Layer 6 of a small transformer language model trained on English Wikipedia (13 layers, counted from 0, width 128).
A neuron's activation on a vector x is SiLU(gate . x) times (in . x), where the dot is the dot product.
The model reads these tokens: " in" " the" " second" " league" " in" " " "202" "0" ","

The vector x that enters this layer's MLP at each token. A number n stands for (n - 128) times 0.0072.
0 " in": 106, 127, 115, 81, 79, 162, 108, 116, 106, 135, 142, 111, 137, 145, 129, 118, 120, 96, 153, 84, 107, 31, 109, 106, 124, 154, 126, 120, 160, 154, 84, 124, 85, 153, 135, 89, 133, 108, 197, 89, 97, 133, 145, 119, 181, 115, 173, 77, 100, 104, 101, 126, 178, 126, 113, 135, 133, 101, 79, 111, 187, 138, 88, 87, 235, 126, 157, 133, 106, 141, 146, 82, 123, 105, 131, 158, 103, 150, 141, 114, 147, 144, 130, 132, 87, 143, 135, 139, 149, 128, 143, 52, 182, 124, 141, 154, 186, 97, 104, 118, 243, 153, 116, 99, 153, 175, 172, 90, 108, 124, 142, 119, 146, 157, 115, 123, 123, 136, 138, 132, 105, 151, 82, 181, 131, 107, 138, 89
1 " the": 111, 151, 100, 138, 110, 134, 117, 129, 128, 150, 152, 98, 122, 159, 130, 116, 110, 121, 145, 145, 113, 49, 111, 128, 158, 125, 125, 100, 146, 158, 110, 128, 137, 118, 124, 116, 152, 155, 173, 141, 124, 152, 115, 143, 143, 146, 188, 78, 100, 64, 98, 125, 249, 114, 142, 123, 116, 93, 100, 125, 188, 167, 91, 86, 244, 141, 132, 163, 115, 117, 150, 91, 129, 141, 127, 142, 97, 127, 113, 116, 161, 185, 129, 113, 85, 101, 144, 146, 111, 124, 165, 38, 160, 115, 171, 125, 182, 138, 107, 120, 187, 140, 120, 110, 171, 176, 98, 96, 120, 124, 100, 116, 145, 145, 131, 116, 97, 118, 161, 174, 127, 149, 161, 161, 119, 82, 166, 97
2 " second": 149, 113, 173, 109, 107, 141, 134, 124, 151, 119, 102, 121, 138, 123, 108, 72, 120, 106, 130, 96, 139, 80, 149, 162, 149, 96, 76, 145, 144, 216, 185, 164, 103, 161, 78, 112, 115, 171, 144, 135, 172, 135, 105, 105, 151, 87, 142, 108, 76, 117, 54, 127, 109, 198, 162, 164, 85, 96, 124, 122, 184, 164, 101, 145, 193, 150, 116, 122, 113, 107, 122, 130, 82, 136, 136, 161, 119, 162, 116, 130, 128, 174, 97, 140, 39, 107, 166, 148, 123, 140, 135, 13, 116, 87, 53, 98, 139, 167, 112, 125, 170, 125, 91, 79, 134, 160, 98, 94, 132, 126, 155, 167, 110, 128, 111, 133, 158, 156, 129, 161, 83, 160, 158, 192, 67, 133, 204, 102
3 " league": 116, 178, 132, 126, 83, 113, 140, 136, 151, 134, 92, 126, 196, 141, 130, 176, 132, 60, 162, 101, 92, 151, 117, 108, 79, 80, 96, 173, 164, 163, 99, 176, 109, 75, 62, 73, 182, 205, 120, 132, 157, 145, 77, 146, 97, 87, 139, 119, 153, 96, 125, 85, 140, 139, 91, 128, 129, 84, 109, 173, 179, 119, 96, 106, 205, 80, 150, 117, 109, 164, 154, 108, 156, 99, 110, 125, 122, 143, 125, 145, 146, 91, 96, 106, 38, 140, 140, 137, 127, 127, 117, 105, 190, 113, 139, 139, 180, 143, 98, 137, 156, 124, 24, 66, 166, 139, 141, 76, 125, 150, 93, 118, 78, 148, 108, 165, 151, 137, 108, 154, 126, 155, 121, 135, 107, 83, 162, 71
4 " in": 119, 148, 131, 84, 60, 150, 99, 102, 98, 141, 165, 105, 154, 157, 138, 123, 129, 98, 139, 78, 106, 74, 97, 166, 83, 145, 130, 113, 167, 125, 93, 94, 82, 132, 130, 102, 128, 95, 168, 69, 87, 94, 128, 108, 195, 144, 164, 86, 80, 67, 97, 116, 123, 137, 88, 107, 110, 104, 74, 98, 174, 136, 100, 103, 230, 147, 167, 118, 88, 161, 122, 95, 143, 106, 109, 176, 93, 167, 139, 149, 147, 90, 114, 145, 79, 110, 104, 129, 140, 173, 99, 69, 146, 125, 115, 144, 205, 145, 61, 135, 201, 105, 107, 111, 119, 184, 143, 91, 117, 114, 160, 157, 129, 190, 118, 128, 118, 135, 125, 118, 92, 138, 75, 174, 110, 118, 145, 113
5 " ": 120, 122, 131, 22, 118, 191, 129, 49, 166, 68, 127, 130, 105, 128, 136, 57, 109, 78, 136, 92, 135, 51, 135, 197, 142, 63, 116, 146, 139, 143, 76, 127, 122, 129, 86, 161, 145, 157, 165, 96, 81, 90, 124, 149, 118, 93, 185, 80, 128, 96, 95, 141, 197, 136, 128, 91, 134, 92, 99, 151, 178, 151, 98, 116, 197, 108, 140, 159, 127, 121, 107, 107, 126, 119, 171, 153, 84, 126, 110, 102, 170, 100, 80, 133, 128, 158, 143, 175, 106, 138, 87, 96, 131, 119, 112, 148, 118, 140, 159, 71, 189, 119, 102, 124, 167, 108, 89, 152, 123, 99, 100, 107, 89, 161, 121, 149, 72, 132, 131, 155, 110, 99, 122, 140, 99, 130, 108, 111
6 "202": 162, 121, 125, 39, 155, 162, 143, 142, 204, 91, 165, 147, 141, 106, 125, 79, 122, 114, 110, 47, 158, 12, 120, 142, 113, 64, 76, 149, 162, 139, 90, 59, 120, 86, 92, 150, 97, 185, 137, 108, 159, 156, 52, 63, 101, 110, 207, 99, 120, 145, 83, 148, 105, 175, 151, 129, 164, 104, 98, 186, 175, 82, 134, 50, 196, 86, 134, 216, 126, 154, 164, 123, 108, 116, 120, 145, 126, 136, 93, 135, 134, 120, 99, 98, 121, 117, 139, 107, 189, 160, 105, 93, 165, 112, 132, 137, 64, 66, 135, 72, 129, 159, 125, 132, 119, 184, 158, 115, 105, 178, 173, 120, 114, 161, 116, 134, 116, 164, 124, 134, 136, 137, 140, 152, 143, 153, 167, 58
7 "0": 121, 166, 155, 71, 98, 134, 120, 100, 132, 147, 111, 152, 189, 84, 144, 137, 123, 81, 197, 119, 149, 150, 143, 87, 126, 85, 143, 135, 149, 199, 144, 124, 64, 129, 136, 78, 182, 178, 47, 148, 115, 133, 100, 159, 113, 106, 176, 113, 98, 120, 114, 110, 130, 124, 133, 123, 135, 129, 122, 172, 152, 161, 23, 156, 213, 139, 137, 151, 106, 240, 122, 169, 86, 138, 93, 162, 85, 151, 138, 148, 157, 118, 101, 118, 60, 157, 106, 142, 138, 142, 65, 133, 166, 137, 149, 101, 108, 104, 162, 54, 153, 184, 123, 49, 149, 157, 160, 60, 144, 151, 49, 110, 128, 116, 135, 93, 144, 141, 112, 128, 124, 190, 146, 88, 117, 147, 129, 74
8 ",": 107, 92, 75, 126, 97, 198, 75, 142, 131, 181, 134, 102, 108, 106, 165, 103, 112, 110, 145, 104, 130, 134, 167, 144, 92, 84, 151, 146, 164, 154, 128, 125, 105, 146, 165, 109, 142, 130, 167, 105, 79, 87, 96, 130, 144, 154, 174, 96, 139, 116, 114, 89, 158, 70, 112, 90, 105, 95, 94, 96, 170, 115, 91, 110, 238, 158, 176, 163, 113, 200, 140, 164, 143, 112, 153, 150, 123, 152, 126, 149, 161, 136, 134, 99, 59, 159, 142, 128, 164, 96, 28, 91, 119, 160, 122, 112, 140, 90, 168, 98, 190, 196, 163, 87, 157, 144, 126, 148, 152, 149, 120, 90, 110, 148, 117, 98, 131, 125, 117, 140, 139, 160, 136, 135, 107, 143, 100, 100

Each question shows the input weights of one neuron of the MLP. A number n stands for (n - 128) times 0.0047.

n204 gate: 143, 129, 140, 87, 113, 138, 92, 175, 130, 109, 125, 146, 121, 144, 122, 111, 108, 170, 132, 107, 131, 161, 138, 99, 137, 135, 144, 114, 122, 111, 135, 77, 162, 128, 113, 143, 135, 101, 129, 161, 125, 129, 122, 131, 123, 174, 110, 125, 125, 128, 117, 125, 118, 130, 111, 123, 151, 114, 93, 135, 118, 136, 117, 108, 133, 108, 154, 97, 87, 88, 139, 154, 162, 154, 146, 63, 87, 120, 125, 143, 147, 103, 124, 96, 128, 94, 165, 125, 167, 138, 103, 130, 124, 116, 85, 113, 128, 180, 116, 134, 137, 182, 132, 138, 128, 123, 64, 121, 129, 133, 96, 154, 121, 105, 132, 127, 148, 125, 126, 104, 112, 129, 118, 146, 142, 123, 128, 142
n204 in: 158, 119, 133, 114, 124, 112, 118, 125, 117, 130, 118, 130, 128, 153, 120, 124, 111, 147, 116, 137, 142, 165, 166, 119, 136, 134, 154, 127, 119, 122, 146, 92, 142, 95, 110, 162, 121, 107, 131, 160, 147, 134, 122, 139, 140, 155, 102, 134, 150, 145, 125, 91, 93, 148, 120, 122, 170, 128, 95, 124, 135, 138, 145, 152, 165, 119, 148, 105, 108, 80, 149, 117, 127, 148, 136, 26, 127, 129, 101, 125, 138, 119, 120, 113, 98, 115, 188, 118, 121, 121, 118, 112, 144, 123, 110, 125, 111, 146, 129, 151, 103, 132, 148, 91, 139, 128, 122, 152, 163, 152, 97, 153, 136, 100, 127, 113, 130, 104, 101, 112, 142, 101, 130, 166, 132, 122, 146, 131
On which three tokens does it fire most, strongest first? 0 " in", 7 "0", 5 " "

n251 gate: 110, 120, 144, 104, 139, 113, 132, 108, 120, 126, 98, 146, 109, 107, 158, 150, 152, 111, 153, 146, 84, 129, 158, 84, 131, 147, 142, 150, 117, 113, 156, 133, 120, 115, 136, 84, 96, 136, 148, 137, 122, 128, 112, 63, 128, 115, 138, 134, 143, 124, 113, 177, 171, 143, 139, 120, 166, 117, 66, 95, 114, 146, 164, 115, 104, 156, 116, 155, 159, 153, 187, 171, 173, 129, 145, 123, 105, 119, 106, 148, 118, 144, 123, 125, 135, 116, 114, 82, 110, 130, 137, 133, 110, 111, 205, 132, 118, 135, 154, 150, 95, 100, 160, 174, 135, 140, 125, 120, 112, 106, 125, 158, 152, 91, 105, 105, 161, 133, 171, 226, 179, 147, 116, 170, 118, 137, 104, 135
n251 in: 105, 131, 109, 153, 130, 145, 153, 114, 114, 160, 154, 144, 142, 184, 126, 100, 106, 145, 95, 144, 151, 109, 90, 140, 147, 110, 96, 108, 144, 137, 108, 131, 117, 117, 127, 135, 197, 131, 131, 147, 147, 124, 101, 173, 124, 166, 127, 123, 109, 126, 131, 76, 130, 80, 130, 153, 140, 126, 169, 123, 125, 131, 57, 115, 123, 51, 141, 107, 73, 144, 87, 100, 113, 139, 112, 124, 122, 121, 146, 109, 100, 133, 150, 150, 117, 147, 133, 180, 160, 134, 80, 132, 88, 116, 104, 108, 109, 95, 123, 146, 163, 119, 145, 121, 131, 100, 121, 145, 133, 126, 121, 109, 103, 169, 108, 117, 114, 172, 115, 79, 141, 171, 150, 119, 167, 100, 169, 115
Which token does this neuron like most? 1 " the"

n143 gate: 133, 100, 160, 134, 153, 129, 120, 122, 133, 133, 156, 119, 149, 168, 114, 110, 125, 106, 130, 175, 124, 145, 97, 102, 113, 94, 83, 148, 143, 133, 135, 60, 129, 96, 119, 61, 130, 127, 136, 162, 108, 98, 100, 112, 126, 96, 129, 118, 101, 114, 166, 174, 130, 142, 154, 126, 108, 119, 180, 141, 136, 102, 125, 62, 129, 124, 194, 102, 173, 167, 126, 154, 107, 103, 100, 155, 134, 97, 131, 142, 104, 125, 127, 109, 117, 138, 117, 122, 107, 141, 92, 155, 104, 89, 136, 136, 112, 116, 148, 91, 127, 101, 168, 143, 123, 132, 110, 97, 120, 115, 98, 147, 126, 77, 150, 135, 138, 143, 115, 97, 152, 134, 135, 121, 104, 131, 125, 187
n143 in: 104, 92, 141, 159, 148, 128, 109, 134, 158, 127, 122, 114, 142, 116, 121, 116, 104, 116, 127, 146, 105, 109, 128, 132, 113, 129, 115, 155, 143, 109, 140, 96, 115, 101, 111, 99, 128, 129, 134, 189, 99, 99, 100, 137, 103, 63, 90, 118, 112, 117, 128, 145, 126, 144, 155, 128, 126, 159, 171, 106, 142, 92, 162, 82, 98, 117, 178, 106, 177, 136, 142, 152, 110, 148, 134, 129, 143, 104, 132, 158, 111, 136, 130, 112, 84, 157, 111, 106, 102, 152, 73, 143, 73, 132, 112, 146, 178, 126, 118, 94, 107, 123, 133, 152, 121, 138, 99, 99, 113, 132, 120, 161, 113, 110, 143, 134, 125, 110, 155, 115, 149, 131, 124, 123, 114, 76, 92, 184
On which two tokens does it fire most, strongest first? 0 " in", 1 " the"

n134 gate: 118, 182, 146, 105, 89, 120, 152, 140, 148, 121, 103, 82, 137, 141, 91, 169, 132, 90, 172, 107, 153, 129, 150, 144, 90, 144, 157, 161, 149, 127, 102, 83, 138, 152, 129, 134, 98, 139, 82, 117, 101, 106, 116, 133, 83, 160, 137, 144, 130, 112, 107, 124, 152, 106, 148, 120, 156, 138, 97, 143, 157, 131, 90, 156, 134, 80, 124, 88, 182, 51, 116, 131, 150, 113, 100, 166, 72, 107, 134, 112, 135, 111, 108, 172, 129, 113, 97, 149, 108, 64, 125, 119, 154, 110, 140, 98, 158, 131, 71, 94, 140, 90, 172, 155, 101, 165, 98, 118, 155, 104, 81, 155, 133, 142, 165, 181, 147, 182, 65, 124, 94, 103, 123, 162, 113, 153, 116, 151
n134 in: 138, 120, 158, 118, 132, 123, 91, 112, 118, 159, 156, 134, 132, 110, 116, 164, 102, 63, 44, 136, 133, 125, 150, 165, 73, 88, 96, 111, 101, 77, 123, 116, 195, 94, 159, 169, 144, 119, 113, 155, 136, 104, 133, 88, 137, 120, 144, 78, 152, 96, 182, 164, 114, 158, 153, 141, 128, 97, 130, 166, 121, 185, 107, 229, 167, 145, 101, 131, 110, 179, 138, 151, 157, 137, 146, 112, 85, 145, 142, 159, 168, 87, 100, 119, 133, 149, 81, 95, 175, 114, 158, 124, 60, 118, 98, 97, 142, 148, 133, 169, 134, 107, 101, 108, 137, 86, 128, 103, 123, 112, 146, 147, 112, 141, 119, 123, 176, 92, 152, 141, 162, 148, 119, 129, 144, 148, 136, 108
Which token does this neuron like most? 4 " in"

n229 gate: 175, 126, 165, 90, 100, 125, 133, 133, 125, 143, 71, 96, 116, 139, 124, 164, 126, 124, 171, 128, 150, 126, 148, 114, 139, 117, 158, 117, 141, 130, 102, 118, 112, 137, 145, 171, 101, 149, 112, 99, 94, 154, 113, 120, 102, 182, 114, 159, 111, 129, 140, 133, 111, 68, 130, 175, 146, 99, 68, 100, 159, 80, 125, 120, 86, 166, 109, 108, 128, 140, 111, 125, 169, 132, 135, 141, 122, 116, 145, 151, 128, 132, 132, 130, 93, 137, 102, 148, 166, 119, 137, 95, 148, 133, 113, 124, 99, 149, 132, 182, 132, 104, 152, 127, 99, 142, 118, 71, 109, 87, 119, 85, 170, 137, 147, 141, 130, 115, 116, 155, 162, 120, 117, 166, 116, 158, 117, 184
n229 in: 175, 137, 151, 88, 90, 87, 131, 102, 160, 103, 96, 128, 171, 91, 102, 154, 121, 107, 128, 128, 129, 100, 124, 131, 142, 123, 150, 119, 119, 153, 127, 133, 178, 142, 167, 223, 128, 134, 109, 138, 81, 129, 86, 110, 109, 160, 117, 118, 104, 116, 122, 112, 140, 111, 153, 155, 156, 121, 75, 101, 171, 88, 126, 144, 87, 172, 67, 111, 141, 150, 159, 126, 155, 137, 143, 136, 111, 113, 154, 123, 148, 142, 121, 110, 122, 126, 85, 122, 147, 146, 136, 113, 144, 134, 121, 135, 144, 175, 104, 159, 121, 131, 131, 129, 115, 154, 108, 123, 87, 142, 122, 123, 178, 153, 135, 158, 122, 143, 145, 126, 164, 136, 84, 160, 140, 168, 130, 148
On which two tokens does it fire most, strongest first? 4 " in", 3 " league"

n155 gate: 134, 104, 135, 103, 126, 109, 116, 152, 148, 160, 141, 110, 128, 177, 102, 138, 154, 71, 168, 154, 109, 133, 131, 89, 81, 77, 134, 125, 127, 90, 129, 120, 171, 157, 121, 87, 136, 129, 153, 130, 151, 137, 134, 130, 136, 155, 103, 129, 100, 78, 154, 129, 103, 152, 119, 108, 165, 107, 175, 143, 115, 154, 110, 124, 96, 92, 119, 141, 141, 110, 138, 126, 117, 77, 125, 102, 111, 139, 85, 139, 184, 165, 118, 145, 175, 107, 130, 89, 158, 145, 88, 143, 179, 147, 113, 117, 110, 145, 90, 131, 106, 132, 143, 149, 142, 128, 117, 142, 120, 109, 105, 178, 160, 157, 114, 108, 147, 81, 144, 127, 95, 134, 123, 126, 149, 149, 120, 151
n155 in: 138, 103, 105, 166, 118, 137, 111, 123, 134, 155, 140, 99, 159, 202, 136, 139, 152, 149, 155, 149, 137, 115, 137, 129, 132, 119, 115, 135, 120, 146, 112, 68, 154, 146, 151, 123, 142, 96, 139, 111, 98, 143, 114, 127, 169, 169, 93, 151, 122, 109, 125, 189, 157, 90, 186, 163, 117, 135, 109, 115, 168, 127, 148, 95, 137, 102, 122, 146, 145, 156, 97, 99, 130, 132, 133, 120, 127, 99, 94, 133, 117, 126, 104, 115, 143, 118, 137, 137, 90, 155, 125, 139, 170, 139, 111, 138, 56, 122, 115, 162, 139, 143, 169, 135, 129, 127, 98, 126, 85, 107, 92, 160, 150, 119, 132, 116, 163, 98, 160, 110, 137, 110, 106, 166, 142, 111, 112, 105
Which token does this neuron like most? 2 " second"

n259 gate: 137, 135, 116, 112, 115, 156, 144, 151, 133, 144, 124, 146, 125, 100, 114, 107, 126, 133, 194, 154, 115, 107, 194, 157, 157, 139, 130, 158, 120, 153, 108, 104, 111, 169, 161, 111, 127, 133, 124, 144, 81, 123, 113, 141, 108, 91, 153, 148, 141, 151, 150, 111, 115, 155, 119, 169, 109, 112, 142, 109, 134, 153, 79, 104, 116, 109, 154, 133, 104, 104, 150, 95, 155, 91, 146, 146, 146, 130, 96, 124, 114, 171, 139, 130, 104, 152, 153, 141, 104, 109, 129, 151, 155, 125, 114, 125, 129, 116, 110, 145, 135, 116, 123, 125, 111, 148, 150, 104, 110, 163, 110, 81, 132, 103, 151, 117, 133, 129, 131, 156, 121, 98, 133, 102, 105, 118, 132, 119
n259 in: 107, 109, 180, 127, 94, 117, 136, 142, 128, 100, 138, 143, 94, 125, 117, 135, 151, 116, 114, 81, 116, 116, 91, 102, 91, 93, 123, 103, 160, 86, 137, 134, 140, 95, 118, 158, 112, 99, 129, 134, 156, 125, 134, 126, 120, 118, 168, 129, 177, 121, 172, 144, 106, 106, 169, 115, 124, 121, 103, 154, 65, 128, 150, 134, 151, 120, 126, 146, 130, 137, 82, 120, 91, 133, 152, 145, 143, 136, 144, 118, 160, 134, 128, 149, 127, 118, 141, 135, 112, 140, 168, 126, 158, 134, 124, 119, 127, 165, 140, 161, 132, 164, 126, 154, 126, 118, 123, 100, 155, 53, 109, 137, 116, 150, 96, 115, 138, 115, 125, 155, 106, 138, 133, 143, 151, 146, 105, 135
Which token does this neuron like most? 5 " "

n146 gate: 155, 122, 131, 154, 109, 115, 101, 136, 98, 170, 88, 129, 145, 133, 132, 118, 82, 168, 130, 143, 122, 162, 173, 129, 150, 97, 134, 136, 138, 150, 121, 145, 78, 94, 147, 164, 134, 153, 183, 157, 152, 154, 159, 131, 149, 132, 97, 86, 140, 96, 151, 105, 110, 125, 134, 91, 111, 150, 146, 126, 166, 106, 140, 121, 88, 101, 87, 107, 127, 167, 137, 116, 101, 120, 84, 132, 138, 74, 158, 133, 173, 106, 79, 119, 153, 137, 96, 152, 125, 122, 122, 135, 145, 97, 157, 138, 128, 153, 135, 147, 133, 82, 141, 98, 95, 116, 101, 103, 163, 163, 131, 107, 128, 132, 100, 89, 138, 90, 122, 171, 153, 102, 109, 108, 180, 139, 98, 67
n146 in: 147, 137, 98, 151, 127, 106, 98, 94, 99, 140, 146, 131, 161, 102, 104, 129, 126, 129, 133, 141, 125, 163, 124, 146, 125, 125, 124, 146, 118, 131, 155, 143, 72, 123, 128, 156, 154, 176, 162, 138, 141, 157, 134, 148, 155, 95, 86, 119, 100, 139, 113, 47, 113, 150, 108, 115, 107, 178, 149, 148, 153, 163, 116, 130, 106, 129, 89, 181, 117, 130, 141, 126, 97, 125, 82, 126, 147, 113, 126, 132, 148, 124, 86, 136, 149, 145, 68, 127, 117, 94, 136, 151, 122, 77, 141, 147, 136, 165, 155, 151, 129, 64, 141, 106, 118, 124, 134, 91, 154, 154, 136, 142, 91, 144, 169, 112, 112, 89, 103, 161, 122, 113, 91, 96, 174, 144, 128, 86
On which three tokens does it fire most, strongest first? 6 "202", 3 " league", 0 " in"

n168 gate: 128, 123, 90, 133, 110, 136, 113, 122, 138, 118, 84, 106, 124, 178, 86, 124, 120, 125, 93, 130, 112, 134, 143, 131, 124, 160, 167, 92, 103, 149, 137, 140, 132, 146, 127, 154, 107, 87, 138, 116, 161, 138, 111, 114, 120, 106, 130, 132, 135, 138, 122, 118, 90, 137, 150, 175, 130, 126, 140, 110, 100, 134, 156, 123, 142, 118, 128, 145, 116, 104, 131, 90, 129, 121, 127, 96, 118, 133, 128, 126, 118, 139, 121, 109, 138, 90, 121, 147, 157, 144, 112, 164, 154, 113, 158, 134, 154, 110, 145, 133, 103, 140, 142, 140, 119, 145, 134, 152, 125, 102, 129, 128, 105, 154, 102, 93, 100, 121, 107, 131, 103, 97, 105, 116, 94, 160, 127, 136
n168 in: 96, 82, 144, 107, 91, 115, 119, 100, 159, 141, 123, 173, 134, 132, 128, 127, 139, 135, 149, 133, 150, 108, 82, 136, 103, 134, 101, 125, 109, 78, 142, 144, 135, 90, 98, 137, 135, 115, 128, 138, 123, 147, 128, 129, 138, 158, 161, 150, 82, 152, 158, 131, 119, 147, 151, 123, 108, 121, 147, 145, 174, 112, 135, 174, 135, 117, 122, 121, 140, 124, 131, 133, 159, 99, 132, 129, 116, 154, 150, 98, 113, 121, 146, 121, 138, 156, 132, 147, 103, 114, 115, 148, 152, 72, 87, 153, 143, 159, 132, 127, 135, 108, 128, 135, 137, 136, 142, 95, 110, 115, 179, 117, 150, 125, 111, 145, 147, 115, 123, 144, 127, 128, 110, 103, 122, 156, 142, 150
Which token does this neuron like most? 8 ","

n2 gate: 118, 126, 79, 152, 177, 146, 144, 148, 149, 138, 127, 137, 134, 135, 99, 172, 127, 139, 119, 128, 191, 126, 85, 83, 141, 128, 113, 94, 85, 168, 148, 142, 101, 115, 131, 102, 128, 113, 121, 171, 125, 126, 125, 129, 127, 102, 130, 94, 149, 100, 194, 109, 126, 150, 94, 128, 108, 80, 100, 129, 144, 135, 101, 83, 124, 135, 163, 120, 68, 70, 134, 127, 78, 155, 165, 116, 152, 112, 127, 148, 119, 161, 199, 117, 173, 88, 120, 115, 74, 123, 153, 108, 139, 73, 111, 168, 132, 110, 104, 128, 113, 140, 126, 122, 105, 165, 128, 150, 146, 114, 116, 117, 125, 127, 152, 109, 97, 123, 135, 109, 113, 159, 100, 132, 163, 110, 110, 99
n2 in: 94, 98, 112, 118, 157, 137, 113, 116, 165, 142, 168, 149, 96, 110, 84, 102, 128, 141, 114, 110, 115, 126, 97, 154, 148, 112, 128, 108, 131, 164, 121, 121, 118, 106, 130, 143, 133, 137, 132, 160, 169, 101, 106, 185, 151, 134, 173, 127, 109, 98, 165, 109, 146, 143, 104, 137, 176, 74, 92, 95, 153, 120, 126, 102, 92, 110, 145, 148, 82, 88, 105, 182, 106, 133, 112, 118, 127, 122, 152, 115, 119, 163, 153, 159, 169, 89, 111, 127, 92, 114, 114, 123, 156, 123, 118, 168, 120, 112, 125, 89, 86, 83, 116, 155, 160, 143, 111, 140, 120, 107, 120, 121, 110, 133, 178, 161, 123, 124, 160, 123, 110, 143, 141, 114, 161, 114, 130, 143
Which token does this neuron like most? 1 " the"

n282 gate: 185, 151, 124, 95, 148, 134, 119, 92, 153, 96, 148, 124, 177, 136, 115, 103, 157, 109, 134, 130, 154, 139, 69, 170, 189, 214, 96, 140, 121, 150, 102, 151, 86, 121, 60, 106, 110, 132, 91, 173, 107, 87, 107, 116, 134, 119, 138, 160, 152, 131, 121, 148, 121, 145, 153, 102, 130, 167, 102, 122, 112, 129, 136, 122, 92, 123, 132, 165, 79, 121, 80, 149, 102, 96, 143, 131, 159, 145, 174, 92, 153, 112, 129, 150, 116, 81, 92, 120, 127, 155, 175, 114, 171, 125, 122, 108, 119, 121, 147, 123, 112, 102, 181, 148, 90, 159, 196, 124, 155, 111, 168, 98, 134, 134, 176, 91, 135, 111, 108, 158, 121, 125, 139, 126, 135, 105, 126, 122
n282 in: 187, 135, 132, 155, 96, 150, 148, 132, 148, 164, 161, 113, 163, 164, 129, 98, 192, 138, 86, 131, 134, 127, 123, 152, 192, 181, 153, 144, 189, 166, 118, 95, 123, 112, 123, 92, 96, 136, 68, 197, 114, 97, 125, 91, 151, 130, 126, 170, 151, 100, 87, 117, 89, 148, 159, 131, 155, 166, 145, 100, 141, 115, 138, 147, 115, 116, 121, 111, 105, 149, 115, 147, 160, 112, 151, 179, 174, 103, 142, 118, 172, 74, 128, 146, 166, 84, 90, 173, 98, 126, 116, 111, 150, 112, 131, 97, 159, 169, 128, 136, 190, 133, 118, 105, 97, 135, 137, 96, 96, 105, 122, 156, 132, 89, 174, 115, 114, 80, 109, 130, 96, 97, 134, 113, 84, 114, 143, 185
Which token does this neuron like most? 8 ","

n90 gate: 104, 141, 132, 112, 79, 165, 111, 131, 157, 105, 125, 134, 151, 148, 135, 141, 176, 158, 116, 198, 155, 123, 114, 88, 154, 89, 106, 97, 124, 121, 114, 78, 119, 98, 73, 121, 120, 133, 49, 121, 181, 109, 126, 163, 112, 113, 139, 106, 106, 109, 98, 119, 102, 112, 162, 139, 134, 116, 126, 127, 116, 100, 123, 150, 85, 150, 111, 151, 107, 158, 161, 164, 91, 150, 149, 123, 180, 121, 89, 131, 124, 108, 89, 109, 127, 104, 124, 134, 110, 86, 67, 131, 106, 125, 146, 111, 129, 126, 105, 107, 147, 225, 148, 152, 141, 160, 135, 110, 146, 38, 152, 113, 136, 110, 129, 167, 129, 123, 144, 119, 140, 113, 146, 131, 125, 122, 100, 115
n90 in: 96, 129, 125, 156, 142, 129, 127, 131, 150, 139, 141, 110, 114, 95, 93, 154, 116, 118, 165, 102, 115, 93, 129, 168, 149, 162, 146, 167, 148, 151, 145, 185, 150, 165, 153, 119, 104, 136, 145, 97, 143, 67, 152, 169, 161, 123, 174, 154, 127, 105, 175, 75, 159, 137, 117, 110, 119, 145, 162, 119, 65, 115, 108, 112, 141, 122, 98, 112, 114, 66, 119, 130, 121, 153, 114, 111, 100, 134, 177, 98, 124, 158, 125, 128, 135, 126, 186, 171, 104, 137, 174, 136, 137, 168, 134, 109, 108, 144, 98, 115, 74, 81, 98, 105, 122, 183, 88, 148, 43, 139, 107, 158, 158, 117, 135, 109, 112, 139, 111, 164, 167, 135, 139, 136, 120, 108, 138, 94
Which token does this neuron like most? 4 " in"

n216 gate: 147, 87, 209, 139, 128, 89, 159, 129, 153, 133, 143, 166, 179, 150, 148, 183, 149, 140, 113, 143, 118, 145, 186, 143, 71, 86, 159, 99, 122, 115, 72, 108, 113, 114, 134, 153, 120, 169, 84, 86, 105, 91, 111, 89, 150, 135, 182, 125, 139, 99, 167, 144, 146, 109, 121, 128, 144, 136, 98, 96, 117, 109, 111, 83, 128, 118, 148, 133, 124, 168, 88, 97, 92, 87, 123, 120, 131, 92, 109, 105, 85, 147, 118, 120, 122, 106, 73, 117, 138, 132, 172, 113, 125, 77, 118, 106, 67, 136, 142, 86, 116, 154, 131, 117, 156, 186, 145, 128, 153, 72, 111, 72, 64, 138, 169, 125, 151, 101, 136, 112, 149, 143, 113, 148, 124, 111, 74, 145
n216 in: 117, 161, 106, 138, 95, 140, 135, 101, 103, 150, 102, 136, 114, 133, 113, 101, 131, 101, 94, 183, 94, 145, 80, 95, 127, 103, 129, 125, 136, 100, 139, 99, 135, 99, 128, 132, 152, 89, 145, 117, 180, 159, 160, 176, 137, 106, 151, 117, 63, 137, 121, 98, 126, 108, 125, 103, 106, 92, 96, 142, 158, 110, 118, 115, 106, 121, 125, 117, 114, 87, 122, 118, 134, 168, 134, 155, 59, 162, 130, 154, 155, 117, 165, 185, 136, 128, 164, 143, 140, 145, 133, 148, 93, 85, 164, 89, 150, 127, 115, 152, 105, 67, 115, 129, 117, 125, 109, 115, 112, 98, 147, 159, 165, 114, 83, 86, 141, 130, 114, 178, 109, 152, 150, 120, 114, 158, 176, 146
Which token does this neuron like most? 4 " in"

n114 gate: 111, 156, 154, 176, 108, 110, 95, 142, 129, 185, 121, 107, 141, 196, 159, 121, 94, 142, 136, 103, 153, 150, 121, 140, 119, 112, 138, 105, 119, 127, 124, 69, 154, 129, 154, 107, 144, 117, 118, 161, 116, 162, 88, 118, 119, 150, 171, 96, 113, 124, 105, 114, 91, 124, 137, 93, 94, 120, 89, 109, 137, 114, 105, 134, 122, 150, 134, 104, 123, 140, 118, 93, 188, 144, 88, 121, 168, 123, 107, 112, 161, 85, 84, 126, 161, 114, 126, 98, 165, 123, 122, 128, 94, 138, 131, 125, 82, 141, 165, 110, 125, 135, 135, 131, 107, 106, 138, 143, 115, 124, 118, 140, 137, 128, 95, 157, 144, 119, 135, 111, 75, 103, 129, 138, 140, 155, 131, 98
n114 in: 95, 113, 115, 114, 184, 152, 181, 90, 63, 109, 105, 119, 120, 94, 118, 95, 116, 112, 127, 101, 116, 107, 110, 141, 148, 95, 131, 135, 166, 123, 126, 124, 103, 102, 97, 113, 105, 69, 163, 121, 111, 89, 137, 149, 133, 127, 103, 173, 106, 104, 155, 136, 132, 120, 119, 135, 109, 118, 143, 133, 154, 147, 145, 56, 153, 110, 121, 118, 125, 102, 98, 143, 147, 126, 139, 154, 98, 142, 114, 135, 121, 123, 131, 108, 96, 115, 115, 117, 132, 137, 144, 193, 143, 125, 182, 130, 160, 102, 85, 110, 126, 140, 160, 102, 144, 146, 124, 154, 134, 150, 119, 168, 124, 123, 144, 105, 98, 171, 103, 176, 148, 178, 120, 112, 141, 135, 137, 176
On which token does it fire most, and how strongly? 4 " in", at about 0.079